Layer 7 of a small transformer language model trained on English Wikipedia (10 layers, counted from 0, width 64).
A neuron adds its activation times its output weights to the MLP's output. To switch it off is to set its activation to zero at one token and run the rest of the model.

Output weights of the MLP neurons that the questions are about. A number n stands for n times 0.0011.
n11: 107 -42 93 186 -238 65 -102 19 -187 -13 55 -40 35 -187 -57 -98 58 78 202 -66 -62 -106 -59 161 -213 82 148 -296 -62 58 -98 -19 31 64 76 -137 108 209 -81 -21 -39 89 70 158 -58 -13 29 224 87 5 -40 -53 8 37 149 92 -10 -25 -95 30 46 103 -78 -21
n15: -11 -79 -22 -63 65 -49 71 -15 -163 27 65 -67 73 -130 14 -150 -70 137 150 -66 -1 -57 -70 -421 -131 -244 152 173 30 -42 33 35 -21 101 130 -85 49 56 4 -71 60 221 -5 98 -51 130 208 -94 4 -194 40 -2 -62 50 0 -119 -33 42 152 -106 140 55 -18 -8
n38: -24 50 130 15 43 103 252 -16 -163 148 84 77 46 65 67 116 23 -93 6 -104 129 78 -5 -80 78 -47 -88 -128 4 -126 85 71 -61 -32 23 -63 175 -54 -43 95 -176 -112 42 -89 62 150 39 -29 -84 -68 -103 -146 -269 -162 -30 31 -189 -32 -40 -6 63 -101 215 90
n46: 107 20 185 -79 -156 114 13 -99 -4 79 -87 -175 -41 75 -12 -172 64 -84 -76 -53 -271 -244 221 157 -133 -74 231 269 92 -65 109 -107 79 -19 -63 -71 -20 -85 35 25 -178 68 -56 -328 84 -21 28 -20 -57 237 11 -46 -119 170 69 222 84 93 21 -119 -234 163 99 162
n47: 181 28 -27 -8 -86 -38 58 35 137 104 -35 -167 -11 13 -68 -99 -66 42 -23 160 67 -135 7 -149 10 -134 129 -2 94 36 285 -75 -65 234 96 100 134 -55 58 199 -43 -28 -230 12 18 -183 -1 -10 -114 -19 -143 182 42 -62 114 -99 144 -79 -110 40 17 -28 -334 -103
n54: -213 -22 -235 128 258 440 -206 -279 121 -181 43 -47 135 -77 -41 75 -185 -157 97 -50 41 87 89 79 50 49 -41 -128 -221 48 -153 11 264 -56 14 84 -11 -37 -160 -67 33 -195 -15 50 54 -254 -117 124 144 259 111 -239 124 -21 13 116 -171 -78 -27 14 -38 143 100 140
n65: -115 -23 64 115 154 24 147 -21 1 30 -104 -139 15 -203 -59 93 162 200 149 -175 79 34 -109 69 13 256 -291 -13 171 -95 75 -67 -16 -108 -18 -65 71 -24 -27 -95 71 35 160 -2 -201 -17 -53 -126 -77 -85 56 208 -246 198 34 19 -10 -8 -160 76 -80 -54 71 90
n74: -84 15 -317 -17 -81 109 3 50 159 -28 -26 -267 148 -35 67 77 -264 -35 -146 232 -90 -143 -40 -237 -152 84 263 -27 145 -15 -3 32 -147 -7 -35 38 9 56 -45 198 3 15 -167 33 116 -87 228 39 123 70 42 122 -15 32 -35 164 -109 85 245 244 -81 -93 -229 -246
n81: -1 3 -147 -104 106 -42 -14 47 -88 105 155 29 1 -77 58 1 -132 145 -3 -130 138 -45 157 -67 -91 12 -205 -308 -103 -4 28 101 -101 -36 134 329 -25 -1 42 303 6 33 174 51 -21 -38 40 68 -175 -29 -88 67 -38 -90 -83 -172 154 54 10 22 -104 -65 27 29
n95: 32 6 68 -106 68 133 -145 73 -186 -86 37 -55 -66 -10 -19 56 105 60 -149 -58 -72 -79 29 -118 -144 -119 97 63 213 256 111 -72 -136 153 45 116 72 -195 -18 -1 -281 3 -36 93 -138 -258 15 -157 -84 -15 -9 227 71 -188 -79 194 14 99 6 150 -13 145 221 29
n133: 151 -174 -32 -98 97 24 148 -11 109 -87 130 -49 54 -153 -10 -35 -14 -14 80 -18 202 -39 46 -308 -76 -168 4 -17 156 -97 -31 -29 81 51 140 -7 205 -155 142 55 186 85 -18 -41 -76 -84 68 -106 38 -130 -78 -95 422 -146 109 43 197 -61 -121 -144 -205 92 -111 143
n136: 134 -28 4 28 -156 -86 65 24 59 72 263 203 -172 200 37 -140 -176 -53 171 9 32 -21 139 -255 -186 -116 -68 -156 174 58 -30 -270 234 -51 15 -43 130 44 -4 161 37 62 -254 -102 181 111 -125 -274 -52 -31 51 288 -112 -103 -94 -18 49 -164 287 192 -13 71 -83 -143
n141: -38 82 -33 -19 19 106 14 -103 -112 -139 -63 305 -62 129 -187 -143 -30 -44 155 -59 187 213 54 183 -54 277 -135 -170 -278 5 -75 180 -134 15 -207 -207 9 58 96 72 82 -23 194 -202 -184 -116 13 -183 -30 -136 -94 -15 213 172 256 -167 116 28 -26 108 166 100 64 -106
n152: -23 146 -39 10 139 -179 -67 218 159 86 31 -69 -89 -49 99 -1 -57 -265 -179 64 62 21 -1 81 -106 125 27 81 160 -79 -138 -1 89 -99 -59 -140 77 -274 16 196 -66 -47 -183 -51 163 56 -79 -198 -126 -80 79 106 10 -79 -55 155 29 108 4 -32 129 162 -20 -69
n171: 83 5 133 -81 -25 9 47 -37 -35 199 4 -36 67 -71 -84 54 -5 -11 154 -150 30 -20 29 -244 21 17 -44 44 112 89 28 -17 68 -60 -89 61 -91 -118 71 -100 263 165 -10 141 -201 -85 8 77 142 -136 -107 -74 -99 265 56 -169 -197 53 -135 268 -102 -147 129 -32
n186: 0 235 -283 -187 39 -75 -89 147 -201 -160 130 211 101 -34 56 -192 -462 28 354 -78 -59 -11 56 18 74 129 -88 61 -10 44 76 133 -8 -60 -133 -40 159 28 35 -57 -11 -165 -41 47 44 157 291 -188 88 -126 -187 -162 215 -32 -12 -49 -135 21 434 49 113 -54 142 -143

Each question names a token from some text and the token that comes next. It shows the activations a of the neurons there, in the order above. A number n stands for n times 0.011.

Then comes g, the gradient of the next token's log-probability with respect to the MLP's output, scaled to length 1. A neuron's effect is roughly proportional to its activation times (output weights . g). A number n stands for n times 0.00089.

"g", then "ate "
a: 11 2 12 10 -98 6 6 -7 41 255 -10 -21 -11 -13 7 3
g: 60 59 149 -33 10 -77 -274 -44 97 -213 106 -102 -18 235 240 151 -96 -35 88 -334 -265 -89 40 146 -120 -85 104 -24 -227 108 189 -244 23 233 2 -79 72 -54 28 -327 37 51 -52 115 48 78 -11 44 291 -59 18 -193 57 -161 -135 186 -86 -62 15 251 -37 -4 138 72
Which two neurons, each switched off alone, lower its probability most, in order? n95, n47

"6", then "a"
a: 14 0 19 22 -19 -2 6 -7 -8 -4 0 -2 -22 0 8 -13
g: -50 -203 117 93 -88 97 -10 235 -330 56 -43 -25 -127 30 85 194 285 159 10 -78 -185 8 114 6 -182 -114 -120 57 52 -127 -27 57 -278 -32 256 -41 -57 52 -69 76 146 -66 247 -195 278 -345 -303 53 130 55 94 -72 -94 -77 180 60 18 17 -125 42 -63 18 16 130
Which two neurons, each switched off alone, lower its probability most, in order? n186, n46

"n", then "ight "
a: 22 2 -18 53 2 20 -2 -22 -1 -25 -11 155 1 3 5 -1
g: -158 18 31 -141 -18 -29 -64 -19 140 314 -92 60 -171 133 95 -309 16 160 206 -321 138 -98 84 -127 -39 176 96 -14 -8 -53 121 -260 282 59 150 -150 200 -237 -110 -97 -101 46 110 87 -11 14 28 8 61 11 -134 -158 251 327 -200 -14 43 -118 23 -4 -69 -149 -26 11
Which two neurons, each switched off alone, lower its probability most, in order? n136, n46

"most ", then "high"
a: 29 -48 -114 3 -29 -19 -39 -3 -2 -4 3 -11 -22 15 -58 -10
g: 205 69 17 -290 107 66 166 -11 -64 49 160 -211 187 55 28 -310 -26 -78 -19 163 -107 101 47 23 -40 135 -244 61 -147 -228 19 -136 115 -388 -135 -155 -25 -159 -64 9 -144 -228 107 160 168 -82 237 168 36 -79 28 -15 69 -51 252 117 -2 -25 1 123 -81 49 -4 244
Which neuron, switched off, lowers the next token's probability most? n15

"f", then "ish"
a: 4 8 -4 1 -25 9 24 -19 -82 5 -5 8 27 -6 8 -9
g: 266 -266 9 230 -27 150 76 144 0 23 156 216 156 65 -284 142 -297 -181 143 93 137 37 20 -50 13 141 -28 36 -25 -217 67 23 -4 29 -121 208 -156 -149 87 8 14 -25 -158 141 -163 -66 -67 98 102 -11 -11 316 -144 125 -82 -73 -37 0 55 -292 -81 -259 -52 -201
Which neuron, switched off, raises the next token's probability most? n81

"anc", then "es "
a: 9 0 3 7 20 -20 -3 -1 4 7 -8 -1 -3 13 -8 -5
g: -13 54 -2 -287 54 -58 59 -422 -156 -15 -84 -233 -166 34 -289 -71 -225 91 200 -140 13 187 71 37 -157 38 50 -43 203 80 -4 160 7 184 153 113 21 -44 -84 21 54 -29 88 -229 -97 -78 23 -93 -87 147 254 -253 -84 251 121 71 47 195 158 94 -1 171 -8 -52
Which neuron, switched off, raises the next token's probability most? n54

"the ", then "U"
a: 29 -63 -69 -1 9 -1 -12 4 12 3 16 3 -16 -16 -136 -7
g: 114 26 -78 -117 158 -114 -204 145 -63 94 -67 414 68 31 -43 63 225 -277 -377 201 156 94 -36 -121 35 -220 -36 0 -27 -72 196 -1 -41 -147 -19 133 -81 -132 91 -205 -156 32 102 -30 171 8 58 221 -110 92 79 -45 4 -46 -248 -177 63 131 134 22 -139 131 -173 107
Which neuron, switched off, lowers the next token's probability most? n171

"li", then "f"
a: 0 29 -2 -27 162 2 7 5 33 119 -45 22 33 1 -8 19
g: -191 -25 -107 64 77 -216 142 -30 117 92 144 -199 166 -27 -205 37 177 -65 23 -129 52 233 27 -41 60 208 59 -21 85 -70 -176 -156 86 -178 142 159 -109 -265 -47 58 91 -156 -63 -13 -179 164 31 -159 62 126 63 295 -176 263 218 -248 25 -157 57 -50 232 -177 -64 -131
Which neuron, switched off, raises the next token's probability most? n95

"di", then "stri"
a: -2 95 -14 -1 7 -7 -8 -1 -1 -162 -1 6 9 0 -3 20
g: -41 -112 -38 150 23 127 -13 -177 170 -158 -242 -54 -37 1 -44 302 -173 -158 104 -170 -176 -191 169 50 -181 52 108 -6 -3 -78 81 -41 95 178 -23 15 -124 3 -182 41 1 -284 19 124 191 -181 282 -166 46 135 -137 32 4 -20 157 25 50 165 -167 -125 324 -97 80 296
Which neuron, switched off, raises the next token's probability most? n95

"il", then "ent "
a: 1 34 0 -64 285 -9 -6 14 70 -24 -12 5 7 0 25 6
g: 110 -154 23 7 195 -76 215 109 -42 -121 -80 -42 -50 231 64 34 -173 48 -6 72 -160 -191 -154 -84 292 -132 9 34 -105 -133 49 -47 -100 -10 121 152 -63 268 353 47 59 -182 -267 157 4 -246 -95 -50 27 -70 -11 -103 248 65 254 -236 133 55 -130 -29 -25 63 112 -241
Which neuron, switched off, lowers the next token's probability most? n47

"de", then "k"
a: 21 1 12 131 21 3 -8 -1 17 26 13 -6 -58 21 4 -9
g: 99 -39 146 139 -181 63 -65 197 -318 49 -32 -164 16 -104 77 -91 -49 -45 -236 146 235 117 -178 -44 74 240 -144 118 -14 -8 93 76 113 29 -155 144 -190 52 186 197 160 20 -13 15 238 -191 -134 -102 130 126 -13 267 -154 -70 -244 -183 -154 -94 25 18 -218 195 -87 -84
Which neuron, switched off, lowers the next token's probability most? n141

"was ", then "l"
a: 11 39 -28 10 20 -10 -60 -11 18 4 -144 0 -3 -5 -108 0
g: -139 -24 172 -34 78 -75 76 -74 -153 -91 -9 -448 -45 -135 -43 295 -191 33 -314 62 110 -204 56 137 252 -15 -35 -213 60 89 108 131 -5 88 -156 -88 -95 160 46 -9 -22 -43 -8 5 278 -28 181 -43 114 63 10 204 -184 -60 -45 155 251 101 148 -161 -80 -153 65 -106
Which two neurons, each switched off alone, lower its probability most, in order? n133, n171

"202", then "1 "
a: 10 0 5 -6 -4 -27 28 0 -4 5 5 6 -8 -4 -13 7
g: 280 -37 164 -94 -146 -132 -8 108 39 129 -28 134 -86 -18 -69 -55 28 40 -19 -158 151 -219 -55 30 -6 -182 34 103 29 -72 75 83 129 -18 121 55 61 -67 346 -24 -90 -172 120 -29 -13 -60 -47 421 -230 70 171 -31 -145 200 -65 -206 26 -304 302 -92 -203 -168 -143 40
Which neuron, switched off, lowers the next token's probability most? n54

"de", then "ep"
a: -5 -9 129 135 21 3 11 -22 -35 2 -7 -12 -1 6 -31 -18
g: -184 147 184 -234 81 92 -136 82 -49 -61 -119 296 30 -118 -14 -38 29 155 -48 -39 156 64 -13 -73 -147 188 -50 -22 12 -32 50 25 -277 79 262 -72 52 -71 -248 11 -127 36 -114 199 -45 236 -122 308 -141 32 197 -35 -236 -60 -209 335 163 -109 -121 -48 89 29 -72 -134
Which two neurons, each switched off alone, lower its probability most, in order? n38, n171

"u", then "ich "
a: -2 2 -8 0 -3 0 0 3 10 -4 31 0 -11 -30 2 18
g: 246 -98 60 145 77 -39 -8 189 -31 178 35 306 166 109 27 -20 107 0 -7 -16 -146 -73 -26 48 -140 -124 122 -235 -207 -48 147 270 38 1 -34 200 32 180 182 21 -95 -95 -130 -206 117 -18 -257 -113 163 -181 -125 10 -137 92 -228 -145 28 -118 229 -118 -291 -10 154 -161
Which neuron, switched off, lowers the next token's probability most? n152

"of ", then "The "
a: 0 -101 19 15 14 2 -83 -8 8 -2 0 -4 -18 95 -191 5
g: 42 -128 -126 -157 -104 -45 135 185 158 35 -58 327 -194 76 34 -215 133 50 -288 200 99 33 -230 -78 8 28 44 214 -69 -119 95 -7 -36 -188 -93 -82 -29 -142 144 220 169 227 218 -10 81 178 -271 79 -226 -73 -175 -91 9 -21 27 -215 -100 63 -40 7 24 252 -71 83
Which two neurons, each switched off alone, lower its probability most, in order? n152, n65

"stri", then "bu"
a: -4 10 51 -12 17 45 1 -35 -166 2 -13 2 10 -8 -20 -2
g: -7 169 153 88 -50 -218 51 108 -23 -233 -91 157 152 0 -87 162 -14 -148 311 95 -262 -1 -78 -25 -109 -23 13 74 29 28 19 7 37 -182 -45 -330 -56 -320 -46 -267 -2 -22 -68 -94 190 67 44 364 27 -62 -40 143 -222 64 -16 45 390 94 45 -76 48 -27 55 15
Which neuron, switched off, lowers the next token's probability most? n81

"adi", then "e "
a: 2 -3 -6 -9 10 5 12 -7 6 -23 10 2 6 -16 3 27
g: -124 51 -268 -55 193 84 -6 -58 151 -56 139 298 67 63 -88 226 -222 129 40 -222 310 -202 180 57 -183 -71 -44 -112 -87 112 -12 -4 -52 70 -67 -70 11 -110 217 124 -93 -109 314 -190 148 43 -80 -184 -106 -183 106 -106 -56 -116 -138 173 94 165 -154 52 0 155 21 -167
Which neuron, switched off, lowers the next token's probability most? n186

"c", then "li"
a: 5 2 4 -4 0 18 -4 12 -39 20 -12 8 11 -6 16 -3
g: 404 -10 72 70 87 -122 152 76 56 -88 -101 -249 8 42 -3 -2 109 -72 -249 66 180 44 39 -95 77 -47 128 -49 -141 -114 72 96 41 -226 -327 -30 58 -62 110 140 22 25 6 -57 -267 234 -132 -25 19 -207 -219 260 -38 74 58 231 166 154 -178 -298 -60 11 8 69
Which neuron, switched off, raises the next token's probability most? n54

"ation ", then "ac"
a: -8 -117 -27 5 9 -1 19 -16 1 -5 1 2 -5 -62 1 6
g: -73 -21 67 28 233 -141 -25 -41 97 60 16 -208 63 177 118 309 -150 97 242 6 -297 27 139 172 -33 19 -24 -75 -14 -26 -4 29 -90 -87 -161 40 75 126 -131 48 118 -23 -347 -125 -51 -77 -106 -304 147 199 61 39 370 -143 -243 7 6 117 51 -276 -82 -32 68 37
Which neuron, switched off, raises the next token's probability most? n152

"ro", then "ad"
a: 11 8 16 -6 -9 13 -1 -2 0 -1 -21 -8 -60 -1 -15 -11
g: -232 9 -66 10 -13 -137 -242 96 -45 136 15 -18 36 108 -119 91 -51 190 143 91 -86 39 42 3 -160 306 229 19 140 89 -41 -162 184 -44 266 197 88 -99 -329 7 135 -75 -85 -71 -148 -314 108 201 -130 -55 42 -121 15 206 -259 -189 155 -111 137 -56 14 -86 119 -123
Which neuron, switched off, raises the next token's probability most? n38

"ble ", then "ar"
a: 141 -77 -11 13 8 -16 24 -21 10 0 5 -3 -1 -34 -1 13
g: -92 21 170 -110 123 24 -83 -188 98 12 66 -91 212 5 172 205 56 97 182 26 -324 -150 119 100 -47 138 64 -136 52 -82 185 83 -210 133 -175 107 -154 71 -266 70 -24 -73 -220 -185 179 106 -65 -188 57 8 -131 147 56 -55 -182 146 155 59 -1 -440 33 -18 136 19
Which neuron, switched off, raises the next token's probability most? n11

"He ", then "had "
a: 44 -74 -11 6 -7 -6 -18 -19 -19 2 -139 0 1 -10 0 3
g: -1 -14 26 1 132 -174 -87 203 -194 110 23 61 -180 357 -140 -25 89 -13 7 -283 -36 147 -95 158 41 137 98 -4 -58 -253 -134 35 -122 -48 45 -62 -154 -44 39 -175 40 164 99 -129 -154 126 -13 -51 150 -190 -402 90 157 250 89 -35 -70 234 21 280 72 53 -73 -123
Which neuron, switched off, lowers the next token's probability most? n133

"en ", then "| "
a: -13 -36 6 -2 8 1 8 -22 11 1 -1 -21 0 -1 -10 -6
g: 347 -55 -161 69 -213 195 344 180 -133 -76 28 -110 -91 26 -304 -60 26 118 -185 -99 223 23 167 50 33 -103 -60 239 -238 -24 115 -22 46 71 54 152 89 -162 -50 -196 170 -137 -8 -54 -162 94 -108 179 59 116 -25 -146 48 75 142 -155 57 -220 97 -106 -129 58 -159 61
Which neuron, switched off, lowers the next token's probability most? n74

"high ", then "te"
a: 10 -107 -64 8 24 4 11 -6 0 -12 -1 -16 -6 -5 -21 1
g: 13 87 58 -9 -439 138 -114 -32 136 -84 123 -173 -64 -251 232 184 -99 -205 -16 220 -38 69 -22 91 -5 218 104 -7 230 -26 142 -122 169 69 -30 -46 -78 81 74 -159 71 -222 -103 -16 143 -218 27 -127 -204 -121 43 -94 -46 -149 -113 255 -111 160 176 30 197 -124 3 119
Which neuron, switched off, lowers the next token's probability most? n15

"mov", then "ing"
a: 2 -5 71 1 0 25 8 -11 16 -6 -14 -7 7 -7 -4 -8
g: -158 -154 99 17 267 -86 -148 187 86 59 33 135 160 -323 -3 73 36 -421 1 120 -87 123 -172 63 48 13 59 -99 150 65 -83 45 -55 -310 -36 253 -172 -175 1 81 -174 211 -163 46 24 148 74 20 67 204 121 176 -78 -47 -93 -23 90 -58 -41 105 105 -76 -295 -34
Which neuron, switched off, raises the next token's probability most? n38

"re", then "s "
a: -109 -11 5 61 16 -10 3 -18 5 -16 -18 13 5 33 -7 3
g: 461 17 11 -54 -242 -10 288 2 -94 64 -135 -139 -66 113 -58 -90 -198 -146 -10 -93 -150 -200 -7 -151 1 -10 69 84 -51 254 30 -219 48 144 -151 89 345 -13 105 -258 -63 -43 25 141 -34 8 -8 76 -14 42 -96 128 78 -91 280 17 -187 54 -44 -116 -135 56 133 218
Which neuron, switched off, lowers the next token's probability most? n46

"his ", then "family "
a: 138 -100 -123 1 2 -4 -25 -15 6 0 -27 -2 -6 0 -91 -13
g: -101 124 209 -186 -159 -86 -35 160 198 88 -9 71 35 -107 -136 -178 198 -181 -201 -64 27 3 -313 -95 167 -83 272 8 87 6 -172 156 -73 233 -121 -319 -86 75 66 158 -34 -150 55 -109 221 108 47 -40 126 131 -67 -306 -7 93 84 -35 -111 148 19 -79 183 -95 193 -11
Which neuron, switched off, lowers the next token's probability most? n65

"R", then "adi"
a: -3 56 28 4 4 13 -2 24 -46 16 -4 -3 -12 13 9 -13
g: 312 -53 15 0 -148 201 -133 126 110 -35 166 -47 243 38 168 139 -117 -234 123 -217 -167 55 65 1 -200 -45 35 90 -73 34 110 -287 119 185 -202 -92 -182 12 54 23 267 14 -151 119 -13 -63 -28 6 -26 42 -77 -268 -274 -64 81 69 -122 202 8 128 220 61 -129 -194
Which neuron, switched off, lowers the next token's probability most? n81

"| ", then "November "
a: -3 -44 31 4 6 7 12 18 2 4 7 12 46 0 -26 0
g: -132 -119 119 159 -57 -93 -161 146 -279 101 -12 268 -106 -118 157 -177 127 -122 1 57 95 46 -88 -95 -104 13 161 74 22 303 -12 -28 -65 126 17 -164 -27 37 -118 -73 -192 125 177 -211 52 175 -131 81 141 -18 118 122 306 12 42 -114 236 -242 149 3 -190 -262 -69 -189
Which neuron, switched off, lowers the next token's probability most? n141

"ted ", then "in "
a: 66 -85 5 4 6 4 8 -4 10 1 8 -3 -17 24 -81 7
g: 88 71 25 -128 -44 92 -304 -106 -22 97 137 76 82 -70 -225 -15 0 -151 3 110 27 95 -76 59 -36 -196 -87 34 51 233 179 -113 38 102 53 -7 -29 56 -11 70 194 -33 24 171 -142 -302 -7 268 -35 -380 245 6 -148 255 184 -191 67 -343 -165 156 -42 -22 41 43
Which neuron, switched off, lowers the next token's probability most? n11

"t", then "ures "
a: 22 5 -21 1 -4 -4 -9 -33 -5 -6 -22 -3 -2 -35 1 5
g: 87 120 243 -119 -83 -207 3 73 30 54 15 70 -214 -115 194 -141 -47 -57 198 -97 -38 -57 -81 -31 -210 -268 128 -81 21 69 -14 -162 135 477 212 191 -139 -37 135 -122 98 -22 -9 52 -157 122 -225 -226 -171 158 -121 82 70 5 240 -40 -78 -107 87 -9 -25 216 -36 -38
Which neuron, switched off, lowers the next token's probability most? n74

"or ", then "'"
a: 31 -54 -8 9 12 1 -37 -6 -8 12 -11 7 -4 -2 -109 -6
g: -302 -19 182 221 69 -262 -13 -157 74 -105 209 281 -184 12 64 169 51 -63 39 -196 8 203 -144 -2 99 119 63 42 -28 -183 53 132 0 -41 61 6 33 -123 104 30 132 133 316 68 81 -52 -259 -248 82 120 -310 -167 -65 23 -33 53 -81 -117 -55 -128 4 -223 194 34
Which neuron, switched off, lowers the next token's probability most? n15

"named ", then "On"
a: 123 -50 7 15 8 0 -1 -4 -32 7 2 -5 5 -9 5 -2
g: -70 -115 -157 -43 38 -116 -38 116 278 61 -25 359 -38 -110 50 -71 -52 65 -250 127 -8 -80 13 -56 -73 -164 53 168 -206 -47 -16 94 -42 -291 -77 117 -64 -337 -100 -17 -71 -27 113 -322 98 243 20 -116 34 168 -43 140 117 120 -131 -125 65 201 130 60 159 297 -92 82
Which neuron, switched off, raises the next token's probability most? n11

"r ", then "D"
a: 1 -39 4 -7 6 4 -237 16 -10 0 -4 -14 -3 10 6 15
g: 33 -199 -167 42 -8 -285 128 267 240 -70 -1 270 69 128 38 -113 -21 -186 -221 113 44 -189 -71 -59 36 -60 -34 20 67 -140 -24 -90 -40 27 39 -20 1 -184 233 42 113 341 -331 -158 283 170 -8 -158 -210 158 33 -13 61 -16 -116 -54 -66 139 -2 -140 -32 154 85 112
Which neuron, switched off, lowers the next token's probability most? n65

"B", then "O "
a: 16 6 -19 6 0 -17 -74 -490 0 4 -6 12 69 12 6 3
g: 128 113 -36 -183 30 -42 -17 32 -166 49 67 186 -215 -140 -83 -52 87 77 -40 -38 -3 0 -118 97 163 -414 -126 47 -218 40 -18 -52 20 -76 -73 101 -117 232 -26 20 236 133 132 38 -70 -225 -31 53 219 -145 311 -340 -24 65 0 178 38 -145 33 -193 33 299 172 -4
Which neuron, switched off, lowers the next token's probability most? n74

"by ", then "American "
a: 27 -35 -11 15 -6 7 -5 -16 15 4 3 -5 -6 65 -153 3
g: -13 -78 -80 -73 466 -36 -178 59 325 64 -14 110 10 260 -190 105 95 -36 -160 14 -109 -26 108 146 -241 -180 -10 -75 6 137 119 -131 56 129 62 20 -199 185 113 118 75 -135 -47 32 27 -238 6 175 -182 98 -75 202 -13 -98 -104 -226 -101 39 17 -285 117 3 -32 -136
Which neuron, switched off, lowers the next token's probability most? n171

"ing ", then "at "
a: 118 -117 -50 -1 17 1 -24 -2 -3 -2 -24 1 -6 21 -37 9
g: 212 -93 -122 -31 -185 348 -337 95 -217 155 126 147 17 95 -86 31 68 -158 -3 43 65 -2 -63 -202 -196 -148 -54 17 28 90 83 -228 -5 242 26 67 -39 204 0 -139 109 239 -28 143 -25 -59 13 133 -114 -218 87 -97 -210 136 140 -204 64 -265 41 53 40 -117 107 180
Which neuron, switched off, lowers the next token's probability most? n11

"Re", then "fr"
a: 3 24 -10 4 2 -8 6 -11 -18 -1 -4 -4 3 0 -42 -6
g: -50 -20 -190 86 -185 -115 103 -159 -7 -150 -203 204 228 -21 200 16 204 -57 239 -9 240 -23 -161 102 24 16 -3 124 152 -100 52 -60 41 -135 -160 99 47 -286 25 -13 -74 54 -222 74 -76 -14 64 -153 140 286 -250 80 -29 111 240 -98 -16 -62 -267 -172 146 -42 -69 251
Which neuron, switched off, lowers the next token's probability most? n81

"e", then "ur "
a: -2 0 -2 1 19 -9 6 -8 13 95 14 0 -2 -3 -6 0
g: 210 111 -130 193 142 -7 -111 -258 270 -45 78 16 130 0 41 65 237 -289 229 -29 -24 -157 -133 -117 -67 -314 -75 133 -55 218 -16 17 25 -109 -76 -57 -50 130 -21 -22 -17 104 163 20 -103 80 208 -35 -70 -173 -194 3 307 -96 -170 103 -5 -121 -250 50 -116 -86 246 64
Which neuron, switched off, lowers the next token's probability most? n95